Layer 4 of a small transformer language model trained on English Wikipedia (8 layers, counted from 0, width 128).
A neuron adds its activation times its output weights to the MLP's output. To switch it off is to set its activation to zero at one token and run the rest of the model.
A neuron's activation on a vector x is SiLU(gate . x) times (in . x), where the dot is the dot product.

Input weights of the MLP neurons that the questions are about. A number n stands for n times 0.002.
n27 gate: 4 180 87 77 -112 119 -218 -69 59 108 73 107 62 -22 -15 238 185 -27 -50 -41 -42 104 23 16 86 239 126 -4 79 12 -46 -108 242 87 165 12 -20 -129 -65 116 119 90 -16 -15 100 -27 195 -229 -118 31 -16 -235 -85 -213 31 73 130 -262 -238 99 -200 -52 4 -31 -139 -27 142 47 78 -8 -8 36 -154 -43 76 28 -21 107 240 -27 163 88 69 -134 73 46 58 -106 -163 169 -318 -160 -16 -19 116 -144 245 -15 -45 -28 -12 42 201 -54 -108 -55 90 -69 163 85 171 207 49 64 92 -90 -156 -65 360 -404 143 -41 315 -15 -16 -42 39 181
n31 gate: 125 178 32 33 157 -7 100 -85 50 68 215 74 69 219 -88 -89 -62 -164 -84 -41 -104 -84 -105 -10 86 45 -110 10 -63 16 -176 46 -81 187 -185 -26 86 85 45 -29 -23 35 -24 81 65 -49 44 26 10 55 -99 -144 124 33 78 -134 147 -101 13 20 81 17 129 60 0 88 62 -223 80 -78 36 249 211 179 173 -111 -143 -145 19 56 7 -44 165 17 -117 265 -160 7 102 -100 -67 -84 82 -38 71 -36 92 35 38 107 -46 10 121 -156 111 282 162 -126 101 219 0 103 -13 45 -179 253 46 -55 173 -74 -88 249 -33 0 -40 -29 13 16
n53 gate: 90 137 68 -69 124 173 150 24 7 54 69 -99 156 -211 17 -144 -96 -38 82 13 169 48 34 43 140 -29 32 -30 70 0 -72 196 -226 190 -178 80 -115 -65 -178 55 61 -100 -140 -51 -51 10 127 34 -47 -96 28 10 -17 197 -251 -117 92 3 42 -144 -89 138 59 11 198 193 -174 -104 -66 130 77 -72 113 7 50 25 8 -117 -48 -70 -66 57 -37 151 253 -96 -110 175 128 242 -4 176 69 -175 39 125 -42 -226 40 -106 28 -100 -72 113 238 -101 21 55 -216 43 30 -118 64 30 -32 -154 -198 168 24 -51 -161 223 120 -137 38 7 87 65
n62 gate: -54 -121 187 175 262 44 -18 86 -154 -22 154 -227 126 -138 -72 172 -43 -4 -50 -116 72 68 -28 34 -21 -79 114 77 11 29 -29 -194 29 18 10 -290 146 -67 -21 29 85 178 161 118 75 -93 118 -89 -194 -29 -290 -95 47 61 111 186 92 50 -66 7 -11 -4 131 -37 -85 43 171 -8 164 368 -4 22 -46 -164 -41 -22 -20 74 21 91 116 -41 -35 55 -185 93 -61 168 101 84 73 212 169 74 -97 22 -14 166 -52 41 -84 347 -47 18 37 117 -80 -174 63 195 -183 -25 -81 70 -115 4 51 21 -47 -67 89 -99 79 -286 -174 39 -221 -50
n119 gate: 226 198 33 45 -158 150 -123 90 -169 -308 -120 -137 0 21 -207 -102 -285 147 -11 95 -19 15 33 -166 106 -87 -200 48 4 42 101 15 34 -115 -37 -159 46 -98 -101 222 -78 -80 -78 -239 -41 -112 -73 -238 -41 169 -46 41 -60 -173 -34 67 -50 -22 116 -54 7 -39 103 11 112 -15 63 -42 -168 -60 186 165 -269 0 51 139 53 -62 67 49 -83 -43 334 188 -179 -90 -60 38 4 57 99 215 -26 40 136 -91 45 -54 4 -77 -57 -79 -162 216 -31 -38 167 -171 -232 24 70 221 -177 -217 -225 -176 -80 30 45 59 64 4 26 -142 240 -194 34 -109
n142 gate: -99 -32 -49 88 145 -224 -7 -39 -14 -70 11 -132 103 12 99 273 -63 -156 -329 62 -4 133 -131 -122 -17 -41 -130 62 94 -85 -14 -85 -25 -25 -100 -121 -36 22 25 -152 -87 -96 -184 158 105 158 -51 7 94 -102 164 132 244 57 32 7 -43 193 -25 72 207 -120 4 -219 -14 159 74 -114 -183 70 -32 -133 -242 107 172 94 39 -25 10 228 -4 182 -209 29 -186 -240 -14 -43 7 -14 -97 -139 -78 -52 -169 18 89 -41 -85 80 -171 120 -297 -70 -11 -72 -4 119 -11 -100 87 86 42 17 98 -93 36 -42 322 66 -74 61 98 -123 -29 53 167 -11
n157 gate: 33 36 -150 113 -215 -246 0 -58 89 -265 29 183 -11 -74 99 -87 -29 -4 65 71 -207 -127 64 27 4 -73 171 -146 67 -26 283 -80 -7 100 110 -114 -22 -15 40 -329 -260 -180 57 163 -112 15 -101 -50 -90 25 -4 32 164 -7 -36 -94 -112 -250 -67 56 58 -82 -18 104 37 -149 -260 8 -44 -33 -100 87 105 -59 -189 127 -175 -206 -133 -140 -22 -146 280 130 -47 91 -18 82 62 70 -126 22 311 -43 144 -63 -77 -127 -56 -127 33 69 69 -51 45 177 169 -97 -101 126 -39 4 -22 14 56 -122 -202 297 -55 169 76 -135 -65 -25 -44 -80 -37 76
n240 gate: -31 -86 -272 128 3 -191 -107 45 120 220 -100 21 87 -83 118 -47 162 -21 134 152 45 -90 -7 193 198 -207 -181 34 25 -87 -142 -190 24 -145 7 -217 -67 65 -34 125 -154 97 -98 165 14 -135 -221 21 -44 -176 21 0 -142 76 -79 -249 124 -3 146 4 -62 46 -14 113 14 -45 151 116 21 38 242 -47 65 -63 104 -64 -106 -14 120 -182 -129 -61 -31 -50 -48 7 -277 -173 14 -71 7 75 -129 17 43 308 -35 -37 -117 146 158 28 219 27 104 67 -67 -79 68 152 89 39 -55 95 -14 123 -21 -72 -153 174 -138 -192 -45 34 -28 55 -10 -14
n27 in: -99 196 153 106 76 74 83 15 101 63 -234 79 229 22 69 -127 174 -133 -121 -15 -266 -38 -100 -44 -59 -96 171 -33 74 99 64 -4 -128 179 211 119 -139 -75 106 164 -139 -44 166 91 181 -136 70 199 -52 38 -81 138 84 175 -106 -15 272 136 -101 47 -42 -106 146 127 105 -163 -45 -272 -81 -212 -42 40 64 -92 134 -105 -66 219 75 100 -50 -145 -112 -8 -26 19 159 39 -115 -43 77 -198 134 167 -110 27 -15 -40 -140 -113 -131 -106 -129 147 16 46 204 -109 -12 -48 172 -265 157 108 227 -108 -96 19 106 49 15 -4 30 223 -254 -279 -142 -91
n31 in: 232 14 -125 138 83 -60 103 -58 -179 54 -55 -133 -194 -286 -118 43 14 -41 -82 -269 -14 51 -3 156 124 18 -56 -81 28 101 -210 -138 103 -109 7 157 77 -108 -202 -124 55 194 140 -264 -10 38 188 -170 -51 -131 -10 37 66 -7 -3 -103 -7 -103 106 84 103 -149 164 -63 -4 -96 -99 39 21 -89 -7 43 137 -84 154 -81 -132 107 51 10 180 14 3 81 62 17 -151 -4 -76 -84 151 3 -152 -118 -36 -216 -10 166 -77 92 -28 31 159 -58 28 -140 105 -85 107 -130 -64 -28 -75 148 -14 53 -170 27 -162 -95 -254 46 -206 161 -199 17 -205 17
n53 in: -16 -104 83 -149 -117 -252 -68 44 115 -243 100 119 -211 -78 166 -274 80 0 -108 -20 -185 116 -106 -51 -211 0 -132 -103 -91 65 -133 -69 124 74 -122 -224 -20 42 -120 -109 -180 -8 4 224 44 68 -66 -52 -79 -16 122 -95 -28 138 -72 -109 -103 -52 195 440 -80 145 163 -304 -165 -165 -180 171 8 -116 -82 -93 28 -41 0 186 -9 141 187 -90 235 -150 119 128 -48 -40 165 -25 73 12 21 -262 117 47 59 -167 -24 -35 254 137 -12 221 -137 180 295 -106 -33 -16 87 -46 -167 -86 -135 39 183 -246 16 265 -97 -36 20 92 76 217 78 128 -61 -60
n62 in: 0 190 -151 7 120 176 -108 -30 -95 206 41 -66 71 -272 150 -129 48 -169 56 -197 -26 -63 -121 -59 185 212 -84 70 27 -8 26 236 -67 38 168 -57 -61 82 -115 53 -126 174 16 -74 -97 119 23 -41 37 146 -189 -18 56 -75 172 -78 -96 -63 31 80 141 -69 -170 -267 23 56 -223 -38 285 168 -64 164 26 -156 -70 -4 -139 177 -92 106 45 124 152 54 104 -71 -149 126 53 80 11 -70 71 95 -167 -144 -185 -145 -98 284 -136 -101 49 -82 -77 -53 -45 -52 23 -74 -258 64 158 113 -332 -4 -64 127 247 -22 34 -18 71 -216 30 -74 276 30
n119 in: 61 -133 289 38 11 -215 68 38 51 -36 80 151 119 -178 19 164 34 -146 -19 -116 -46 4 -220 -169 -96 16 -8 -82 -125 -23 -118 206 -148 -8 -89 -46 -124 147 30 -88 -30 -133 60 11 -384 -149 -134 -170 -188 -92 -81 -8 -11 -54 -156 53 4 15 -35 -4 -15 -39 -23 86 51 -122 -235 470 -140 118 139 88 -95 124 -8 59 46 284 34 58 8 -118 -91 106 0 -157 -46 51 38 -113 74 -60 -131 37 40 62 -31 199 -48 8 89 160 115 235 -185 -70 -66 220 260 20 229 309 301 -71 162 160 35 -95 -77 -121 76 -91 133 42 -58 -8 -62 80
n142 in: 54 122 68 -46 27 -71 34 8 -148 48 168 -68 -27 52 -111 -116 -31 35 -201 64 -15 -15 138 229 -4 137 39 352 117 54 130 -226 126 -67 22 -112 -43 -168 -202 -77 178 156 200 -61 -126 -61 -12 178 -19 -153 58 -38 65 100 -8 -19 -86 38 106 -262 164 -154 108 -78 385 -253 72 64 -51 4 167 112 129 -74 159 -39 -25 -142 110 -54 -81 -59 -113 67 301 4 -84 -51 27 -20 218 166 77 -176 87 170 -104 63 74 169 244 -23 4 160 103 -167 -27 -99 -99 -140 132 -8 313 -11 -134 105 35 -290 -104 257 42 -44 42 111 -39 -49 -46 -103
n157 in: -106 38 -63 109 -95 -12 97 -68 -250 259 75 -89 -459 -77 4 -75 -226 -117 -191 -103 276 -30 11 123 271 123 -35 26 -54 110 8 15 -8 -116 -55 -137 -27 -24 86 -231 -26 -59 -12 113 -64 -23 -210 205 67 109 -118 -108 26 64 105 -30 -166 -56 85 50 165 136 168 -77 35 -109 -191 -279 131 -147 -92 -32 15 19 -129 -132 -79 19 -7 107 160 -39 -34 124 -131 -181 8 -12 99 -38 -169 -37 19 -93 -137 27 49 4 26 -101 115 15 -117 157 109 77 -103 -438 -167 95 104 42 -41 -81 300 -104 76 38 159 -7 -11 -79 -192 -56 84 0 72 173
n240 in: 37 44 -104 58 -11 116 102 -160 235 34 102 -123 121 67 -15 61 22 15 33 96 -48 -153 39 -4 25 -35 131 154 86 -22 -256 -260 -44 -45 -68 -233 52 179 -69 -92 54 71 115 -109 117 80 -56 185 94 -33 -11 -86 -202 -99 204 -146 109 -120 101 0 -397 64 -266 89 0 -212 -84 192 123 -84 -22 138 -175 126 49 -94 -108 15 25 -292 -188 -185 -11 -124 25 -44 -37 15 -7 -157 -34 -4 -151 133 -34 167 81 110 -82 -218 -4 -22 209 -47 -151 -63 -63 -142 42 138 -133 -96 -61 154 -136 37 -170 -171 -77 -54 84 -38 -131 -124 -26 18 -185 -245

Output weights of the MLP neurons that the questions are about. A number n stands for n times 0.0019.
n27: 37 -83 -72 -90 8 124 38 105 101 -5 -20 -68 -84 44 48 44 190 -5 15 -10 30 -198 26 92 10 75 -103 64 -58 -15 78 74 -70 60 -92 20 -178 54 30 -62 -105 -18 -47 -54 33 202 5 -102 73 14 36 -20 -72 185 138 -44 -81 46 -35 13 10 -16 111 -98 -43 -110 10 -194 -38 -7 16 205 -12 -24 20 -44 192 70 -131 -137 21 -16 -86 89 48 129 -10 -73 -146 -54 179 -101 138 -11 -55 40 32 41 30 -87 57 -48 -106 -70 -97 -78 -127 64 33 31 -73 -61 22 77 88 5 -102 -69 -117 5 -96 90 -257 -21 31 37 114 -46
n31: -2 -5 35 -5 -53 21 76 29 23 140 -3 -79 60 136 -14 -171 -78 5 114 101 -23 -63 -36 114 134 33 29 -104 -18 -22 -44 -34 141 -17 -38 -101 91 -51 22 20 113 61 42 -2 -68 38 -146 -7 -136 71 -90 54 25 106 79 -148 86 93 -5 -67 188 -74 -14 108 -130 53 77 -14 69 114 -26 -51 2 110 120 168 -142 57 -48 22 -8 -8 -50 78 48 21 -58 -73 150 -98 -149 24 30 3 -45 145 107 -61 -99 -173 -98 -96 16 5 146 -55 -143 139 -70 123 -3 47 -154 -97 -34 -83 -128 -170 -5 -14 131 45 28 27 10 96 2 79
n53: -33 3 115 34 -60 22 22 -137 45 168 16 177 81 478 -166 8 -15 -130 10 51 -16 -116 -11 -28 -100 -52 69 -123 5 61 132 -38 57 -7 -82 60 116 5 165 23 147 21 8 -27 -160 69 27 -118 58 -58 -30 23 55 -66 0 -101 -34 157 -29 43 -18 57 162 -70 -17 -7 164 42 102 -49 -15 111 -85 54 27 -59 -27 115 52 -130 -68 117 -46 8 5 15 -83 -62 -29 10 6 33 -51 134 52 69 26 100 -146 170 -68 -6 -79 -75 -24 48 -53 -41 119 -65 -160 -53 53 -9 -65 34 27 69 76 -60 74 -135 -13 -61 -108 24 88 -208
n62: 105 46 -97 35 -65 44 -17 -87 -111 -31 65 3 20 209 67 229 20 194 156 68 -127 -111 -94 44 101 -105 38 -13 5 -74 22 44 -34 121 -64 -3 -42 102 140 129 31 -40 -144 32 -86 -77 12 -32 28 -81 -91 -15 -64 44 117 125 193 -11 -60 -54 91 147 -3 -10 28 -132 176 -157 -119 74 124 -72 83 -35 -61 106 0 -43 -21 -53 -58 -11 -21 -106 98 -103 -35 30 64 -15 32 -219 -31 34 -18 3 -36 114 31 8 -105 67 36 99 91 0 128 -89 -54 15 -149 13 110 -29 3 156 -21 13 -140 -26 -54 -44 5 -178 107 5 -179 -58
n119: 86 155 119 13 168 -143 -53 70 65 48 154 25 0 134 -53 -18 21 64 137 69 73 21 66 -18 8 67 16 -184 45 -70 44 42 -115 105 5 70 76 88 74 -87 83 253 66 73 -17 144 -70 -59 -8 -175 -122 13 -83 -5 -171 -6 -35 -52 -13 160 -128 113 -33 25 43 64 37 22 143 -134 94 -51 145 -78 12 -110 137 94 -91 -23 -28 -39 -113 18 -91 -50 57 36 -150 -21 53 96 87 -91 75 46 3 -57 -18 17 49 -79 99 178 -11 43 -162 63 32 -8 -89 -39 -180 91 85 11 70 16 216 -9 -136 23 104 165 39 37 -28 54
n142: 56 89 29 2 -118 -37 81 192 -152 -38 53 -8 65 -14 -41 -29 49 83 -195 -91 51 -92 -5 -55 94 -65 -143 22 -29 10 -42 74 -58 212 38 217 -120 -64 112 75 86 -84 -102 35 -115 -64 14 -65 -95 -59 71 20 53 69 23 120 63 -39 -56 -10 33 202 -89 51 22 -86 -12 -168 -109 45 140 -48 25 16 20 0 -56 0 -33 -70 88 92 97 87 -73 78 175 -65 31 115 -8 -112 -5 3 23 16 75 -23 67 -43 136 -8 119 -155 13 20 -32 -83 28 55 187 -88 -22 -44 94 -123 91 93 -15 143 118 -32 -25 -67 -63 83 44 -51
n157: 113 85 100 -199 105 200 95 63 -10 -41 -56 -51 75 -153 -28 50 -28 -149 -31 -85 44 -35 -69 58 109 -62 -68 -81 -32 -10 24 46 -18 -81 26 -8 -3 48 89 32 -35 67 64 14 187 157 -43 33 -172 -55 -57 10 -83 -144 -50 -191 -16 -110 41 -45 5 -135 -20 2 -86 22 -147 -56 -86 -75 17 5 -38 67 45 -20 105 153 -62 25 189 -56 -134 -87 -44 -46 69 160 -34 105 -17 -3 103 79 69 -110 -28 42 129 -14 -117 147 -51 -56 -34 -27 -15 90 5 -130 -122 -18 33 -119 49 189 -23 110 158 45 83 -46 33 139 -56 9 -144 -23
n240: 86 -35 5 -129 -19 -209 -27 -152 -27 -131 -31 -75 -18 42 22 -12 101 -22 -68 109 107 -250 -30 14 -123 115 -16 -21 -26 -152 7 -28 58 -12 188 60 -18 28 57 -21 -59 22 -35 -13 -74 -46 151 -64 -51 -36 -7 -49 -35 -9 80 -13 -15 -128 -19 0 -17 -69 37 16 -34 -39 43 -98 -2 -25 -83 -20 -38 68 -42 85 202 -17 150 -60 23 -148 5 -19 -5 -34 -14 0 -124 7 -16 -127 -213 -102 -14 -100 48 -131 -9 46 -31 -15 -86 -26 59 133 5 110 60 55 54 5 54 145 11 -143 250 -5 56 34 -80 -135 0 -26 193 81 -93 -46

Each question names a token from some text and the token that comes next. It shows the vector x that enters the MLP there. A number n stands for n times 0.0052.

Then comes g, the gradient of the next token's log-probability with respect to the MLP's output, scaled to length 1. A neuron's effect is roughly proportional to its activation times (output weights . g). A number n stands for n times 0.00075.

"ies", then " and"
x: -57 94 -209 -137 6 26 -55 254 28 105 37 -68 -18 16 230 181 -129 -50 -42 46 179 20 105 135 -448 176 167 108 -42 112 -98 272 -140 150 279 -45 -72 -47 181 -107 -238 -39 -102 -89 81 -108 -65 16 90 237 -127 2 -312 96 24 39 231 89 -93 43 -111 -85 45 32 166 -89 156 -215 -139 100 85 199 -24 -10 -45 -191 214 117 95 17 75 -1 -1 -280 -166 5 52 -208 -61 21 -19 -273 -187 -83 148 -76 8 167 15 -113 200 99 34 -180 18 83 -60 -139 -120 -12 185 2 2 -201 11 138 174 41 91 -38 50 43 -32 -5 -29 -90 109 -85
g: 48 -11 -178 -73 175 72 180 122 -128 131 -251 57 43 63 -140 -8 -44 -47 166 -115 103 52 77 109 -81 -46 134 -5 93 -119 67 60 40 172 -83 -194 -61 -34 214 -29 249 59 22 -38 72 -13 -102 -54 59 122 38 -139 -69 21 142 49 52 41 -6 -84 160 -102 162 99 117 90 160 -174 -273 -159 -6 -118 15 127 -165 -62 16 39 -195 31 86 -47 51 -94 244 103 188 -226 -59 -68 -54 74 -68 92 31 100 7 -151 56 77 -151 85 147 86 -1 -84 -150 -61 -73 -14 -23 -101 108 -344 189 -50 15 -39 -69 -63 -95 317 -166 151 9 152 -36 178
Switching off which neuron hurts the next token most? n27

" of", then " the"
x: -89 -47 -192 166 -155 71 59 159 -37 -111 -27 -98 81 -81 211 129 27 -32 22 158 75 -104 -179 82 -158 45 100 -107 18 -68 -94 -10 -52 -118 -61 -11 92 126 -99 57 -121 77 -5 -98 -52 -36 -76 59 69 -78 -192 261 -136 103 1 33 33 -29 71 194 -15 -50 -71 3 189 30 128 -338 -125 -11 -12 134 28 27 -3 3 352 11 164 -275 -133 1 -93 -141 -13 -123 -76 -132 177 122 -58 -187 -266 134 -194 -88 -81 81 -72 -168 68 141 -26 -59 145 135 -151 318 -23 19 22 15 24 120 60 41 83 -178 15 47 83 -205 -102 36 102 142 -20 -4
g: 16 -106 -3 3 37 74 -295 -216 171 -49 -157 -24 156 144 98 262 -173 -269 -132 32 30 148 -117 -100 104 60 -7 -159 -62 -254 -10 -35 -25 -111 -133 -22 77 20 63 23 82 -97 65 44 -53 -140 17 -118 109 -88 54 -100 2 32 -134 201 -142 -314 -2 179 -7 -36 -175 -69 108 72 206 109 -154 -62 4 -60 -62 -153 -20 24 -102 -32 -105 -148 43 100 1 -51 -33 -25 -360 -166 18 -15 -170 -65 133 -43 51 288 165 67 160 80 86 -33 97 156 29 -110 53 2 -71 28 28 20 -48 217 -121 -54 -92 -21 -50 -86 -78 -111 -119 128 -98 124 -92 -71
Switching off which neuron hurts the next token most? n142

"is", then "or"
x: 158 -71 24 -41 -108 91 50 147 50 48 -70 -24 -124 -131 37 -56 145 2 64 -143 -12 -24 -194 -140 53 329 -83 -135 -34 132 -99 309 71 -102 190 -98 -169 -166 153 66 -160 83 56 35 -71 -212 -137 194 95 -48 -65 173 -93 94 101 104 -19 47 89 -1 -138 -40 136 -303 29 54 -56 -176 106 89 134 29 12 79 -198 -209 366 45 -24 26 -126 16 23 -243 -110 -2 97 -127 33 13 -14 -31 72 -146 -29 -162 -87 10 34 -104 -28 85 34 -63 22 -99 82 151 -18 -82 144 62 161 120 -134 170 242 -43 82 -313 -155 263 -82 119 -72 8 -94 -40
g: 104 -20 -24 107 -72 7 -34 -35 -106 -108 82 -288 162 -177 -55 -27 -169 -13 -56 -174 -213 -22 -170 106 -11 -86 -37 53 99 27 -78 -34 -23 -219 135 -23 59 -74 -49 49 -183 -217 70 69 -39 76 -161 -74 53 -93 295 258 -205 111 -4 -63 -138 14 162 100 121 -103 154 -76 -115 140 17 124 -12 122 142 7 41 7 -184 -31 56 -37 -8 53 43 69 -136 86 -69 -307 -139 331 -3 11 -127 47 209 69 191 -114 -62 -39 -44 273 -53 37 115 -63 143 23 -2 35 157 -41 58 43 -70 13 83 -22 -31 95 189 182 128 -110 66 80 -86 -67 140 -170
Switching off which neuron hurts the next token most? n62

" \"", then "T"
x: 77 -180 -205 56 -14 73 -35 -6 -389 -59 21 -90 170 -266 364 66 63 127 227 126 -5 -122 -87 34 97 66 -45 10 -37 39 -74 -25 28 -40 150 -36 128 63 58 -57 -109 83 49 -36 -195 -3 -31 -190 -156 79 -136 75 -92 72 84 193 99 -57 56 -89 25 -170 -138 -169 93 24 292 -330 111 107 50 17 190 -28 74 -40 181 7 114 43 -66 63 -181 -114 -99 5 201 112 101 70 23 -116 -123 151 16 -261 -26 68 -4 -89 -64 28 -25 -14 95 94 3 88 110 -113 -433 -5 95 56 25 -177 101 -28 -84 -72 20 -60 -15 -155 -24 -86 89 -227
g: 32 -100 60 125 -73 82 -11 -19 127 -50 112 -145 83 108 31 -48 -194 165 -214 -92 -163 18 177 65 255 -14 14 -50 -119 55 -37 -82 23 277 120 44 -103 -161 203 19 -71 -125 -166 139 -39 -96 -13 62 56 -37 -120 24 -75 -56 -142 170 198 -56 -237 96 150 55 -72 -37 -47 136 -61 -50 -170 -25 72 -104 270 4 108 76 -89 68 145 -82 -243 -78 -88 -25 -16 9 -52 74 18 -96 67 107 -265 -26 28 132 -102 -2 70 -116 -62 -146 -35 -92 -98 36 -24 46 -282 101 -9 252 53 54 -141 20 -28 65 -146 97 144 -134 145 80 14 -68 341 186
Switching off which neuron hurts the next token most? n62

" p", then "h"
x: 179 -24 -94 -62 -83 110 -41 -9 -201 -27 -65 -60 29 -306 139 93 73 8 -34 125 -3 23 41 101 -85 37 75 58 -110 -68 49 -24 -165 76 13 -113 -53 -34 -138 21 54 57 11 1 39 57 -30 112 -52 -81 43 -90 -98 33 12 -101 60 63 33 -73 -24 -134 -80 -38 105 52 80 -324 -27 33 -100 12 -91 107 -108 19 434 -159 90 -175 -52 -46 -113 -96 76 321 244 -81 151 26 -10 -52 -67 -230 -35 -109 189 24 120 -160 -1 -27 -32 -37 38 98 -85 219 -11 -226 -280 -112 7 28 -68 18 18 96 -22 8 -158 -24 -102 12 134 2 63 47
g: -117 242 -23 85 -127 -67 27 -122 -82 38 154 4 81 55 -174 40 -65 -139 -18 -88 57 -242 -45 -303 -171 18 128 -92 -213 21 -108 -116 85 109 -57 178 4 22 -85 -292 -159 148 -202 -193 -86 45 60 59 -93 208 -97 -181 -175 141 58 17 51 50 67 -58 -188 -52 -3 -5 111 106 142 -70 147 -42 -310 -72 61 -36 203 -107 9 -85 -64 -114 -20 -2 63 77 -148 36 -19 -154 43 -128 -26 16 -115 245 136 -31 19 118 146 135 -35 176 -56 -122 3 7 -133 9 47 -9 -208 -31 -104 7 85 42 0 117 37 -90 121 -110 217 132 -73 -133 73 -177
Switching off which neuron hurts the next token most? n119

"y", then "an"
x: -201 293 -127 -89 -150 139 35 5 -270 -99 -78 9 -85 -177 -51 99 -164 160 -52 26 -74 -123 -125 97 -59 52 -115 -189 165 192 -17 271 -67 -147 39 -106 -4 -203 111 -119 -88 -26 152 -64 143 -10 -18 -16 109 -134 35 -25 61 -14 155 -8 -31 -6 -39 -94 -207 -165 166 -195 143 -115 -57 -332 28 13 160 -102 267 126 26 -10 137 36 35 -72 28 -292 120 -383 -344 16 -45 -3 -23 80 -54 33 -141 27 67 17 131 263 75 -112 46 73 43 -81 29 51 -113 66 8 -36 92 -87 60 -274 -105 3 215 -24 27 -191 86 97 -179 -27 -54 19 89 200
g: 108 -134 -151 -133 83 71 -86 -101 -126 -130 -20 -147 67 -114 -19 76 -126 81 250 -88 -3 31 107 62 -131 -94 -71 -101 -142 148 15 -81 160 -10 20 -142 -294 122 -26 65 57 82 -18 -126 -2 132 -21 19 28 56 187 47 -113 48 109 -136 -183 137 93 104 -86 -33 52 10 -10 -319 221 11 32 75 -53 94 87 -22 88 -132 152 -35 49 -88 62 -137 -30 22 110 -259 -252 81 284 203 88 10 25 -31 168 163 186 77 33 -118 141 223 110 46 -8 14 62 -167 -152 24 9 54 179 64 79 -82 -140 -144 42 -90 -51 227 -162 145 -117 -24 122 100
Switching off which neuron hurts the next token most? n119

".", then " The"
x: 0 -71 -148 120 17 -4 39 -69 -175 -40 -3 -71 108 -199 52 197 67 -15 -61 58 66 -26 -100 37 31 104 111 86 -35 -155 -64 54 -213 31 -63 -176 -84 184 143 13 -81 8 30 54 -65 -83 78 -51 80 122 -124 -10 -111 -2 -12 426 189 -20 161 105 -116 -112 138 66 165 -94 143 -380 -17 -27 92 59 113 94 -70 121 257 -45 98 -102 -164 47 60 30 -70 127 46 136 41 68 -46 -226 14 20 99 -96 -36 -16 52 -42 18 -80 152 -113 146 403 55 173 110 -109 -79 -58 239 -102 44 -60 231 28 17 -58 89 -141 129 3 32 47 39 2
g: -22 -38 -18 -86 272 148 19 191 -163 -28 -148 182 47 171 93 -57 -8 -161 96 210 206 13 75 16 33 74 9 -81 -32 -3 -240 23 -131 -2 -289 -112 23 -61 -63 -128 -46 -173 42 -70 -59 -40 177 -144 -216 210 -59 123 46 93 -21 76 13 -155 -60 -48 126 144 -177 67 4 -14 44 93 -77 -45 -59 114 24 -148 52 275 108 11 -92 86 -59 254 96 160 -7 86 -66 64 -29 -13 -280 -106 154 -17 223 73 28 -59 25 59 -5 -64 129 -127 187 21 113 20 -152 -180 -153 -61 -214 54 -193 -179 -26 -61 52 79 -56 147 10 -131 69 126 -59 144
Which neuron, switched off, raises the next token's probability most? n31

"est", then " "
x: -47 -86 -183 -136 -224 195 -196 102 2 -219 111 16 -15 -6 124 73 -116 54 56 214 26 -190 -240 -1 -67 166 -116 28 -158 -59 -113 84 -248 53 135 -256 72 79 185 -98 -80 20 -51 75 115 -47 -168 101 144 91 -111 -33 -22 -177 -23 83 130 16 -26 131 228 -125 82 -254 -65 -51 -58 -261 199 1 -144 -24 -75 -107 -53 -163 269 32 -13 35 -178 -87 -17 -182 -74 109 32 -188 -30 39 -54 -123 81 -124 -3 -145 17 -63 75 11 99 -10 122 -125 26 -38 -22 95 -130 305 81 62 151 -149 108 223 299 -22 -9 -10 32 110 113 134 17 -96 -145 20
g: 74 67 111 78 -5 -154 -94 98 -40 -114 -76 1 -99 -5 -5 243 80 13 -66 -80 39 61 -157 -39 -95 5 -205 -101 24 337 -4 43 135 67 -87 137 -7 214 -92 -13 -147 68 -69 -207 147 -57 64 65 -133 -48 -37 119 14 -49 -220 -4 -27 2 101 -66 -147 -26 14 47 39 142 45 -107 23 34 -22 7 180 -120 113 -112 100 83 -3 152 37 205 -151 7 159 27 4 222 -235 25 354 58 -208 185 -203 -62 -141 203 -110 28 -92 79 -115 -279 74 42 -5 76 -87 -161 -99 110 11 147 113 -62 159 -93 96 3 -213 -79 2 18 218 -81 -141 -51
Switching off which neuron hurts the next token most? n31

" t", then "e"
x: 19 -34 -181 -49 -175 174 12 112 -158 -38 -22 25 24 -253 168 164 118 55 6 26 -31 5 209 8 -139 64 2 -51 44 162 17 -121 -248 0 -50 -69 65 -51 30 -53 -105 27 61 79 -195 122 -15 64 83 70 84 -54 -8 104 145 16 56 -18 51 -65 -4 -106 -26 -34 -56 -140 -6 -258 119 -6 52 41 -146 55 -73 -6 392 19 169 -108 -77 -65 -7 4 -110 56 13 23 -54 55 -54 -176 -305 -259 86 -214 -73 -78 58 -231 -19 66 96 -35 3 59 -46 224 121 -225 -238 -17 76 -262 -66 -81 -18 55 -25 -107 -153 -81 117 -30 -18 -75 177 1
g: -197 -37 57 71 -42 -140 99 105 5 92 136 13 37 -77 109 34 -14 19 -129 -71 157 -86 -125 -29 46 -68 81 35 48 64 -124 275 -22 -127 12 -173 -200 -50 99 128 62 97 -39 147 -79 -47 162 24 121 -116 14 30 151 155 29 -286 -5 89 -46 40 -91 48 39 101 5 -137 90 53 -231 -47 183 58 45 20 0 73 -44 82 -277 181 -20 -115 72 -150 -50 -73 13 -275 -199 146 283 -230 26 -180 -8 -49 92 71 125 -119 40 197 -99 27 -37 86 96 172 35 59 68 39 90 366 -124 80 76 51 -21 -1 -39 -175 -173 211 -103 -168 41 46
Which neuron, switched off, raises the next token's probability most? n27

" ", then "Q"
x: 86 -85 -161 16 -45 12 34 252 -135 29 -70 153 -244 -344 200 121 -116 53 -32 -3 5 8 -92 -59 117 46 -96 -53 -93 -30 -348 229 -150 -70 41 -129 -22 69 -11 -174 58 60 -72 -30 -147 52 21 -20 -162 -166 70 55 -204 -1 -41 28 86 -82 -21 26 -16 49 -40 -88 -158 -101 26 -275 70 -68 -141 175 -62 21 -88 241 130 24 -11 -131 -166 145 -102 -41 -201 30 35 56 114 163 125 -77 -205 59 111 -252 90 64 116 -110 92 -14 106 -67 -34 0 20 151 46 -116 -233 -99 -79 -172 47 -52 326 -98 -55 -15 -103 278 20 -15 79 -42 118 -211
g: -48 78 -43 254 126 100 -268 -163 115 -109 122 -65 163 -45 126 59 -63 134 61 -351 26 139 -33 -37 -36 49 -133 -191 7 -53 -24 -194 -100 51 -31 -77 126 -182 88 -40 -56 -66 62 42 30 30 -117 -73 -48 12 -162 44 100 -62 21 -33 6 19 22 -67 -128 -220 -38 -70 -56 10 -103 -40 75 -54 74 38 -99 -285 212 14 -106 -11 69 -66 -99 -341 120 -121 3 25 -105 19 115 -54 -232 -174 -68 209 84 -301 -136 -145 45 58 24 43 81 62 99 -216 -154 -37 -64 -99 -34 37 127 168 104 180 -80 43 113 -118 -14 182 93 -160 40 -62 -169 -26
Which neuron, switched off, raises the next token's probability most? n27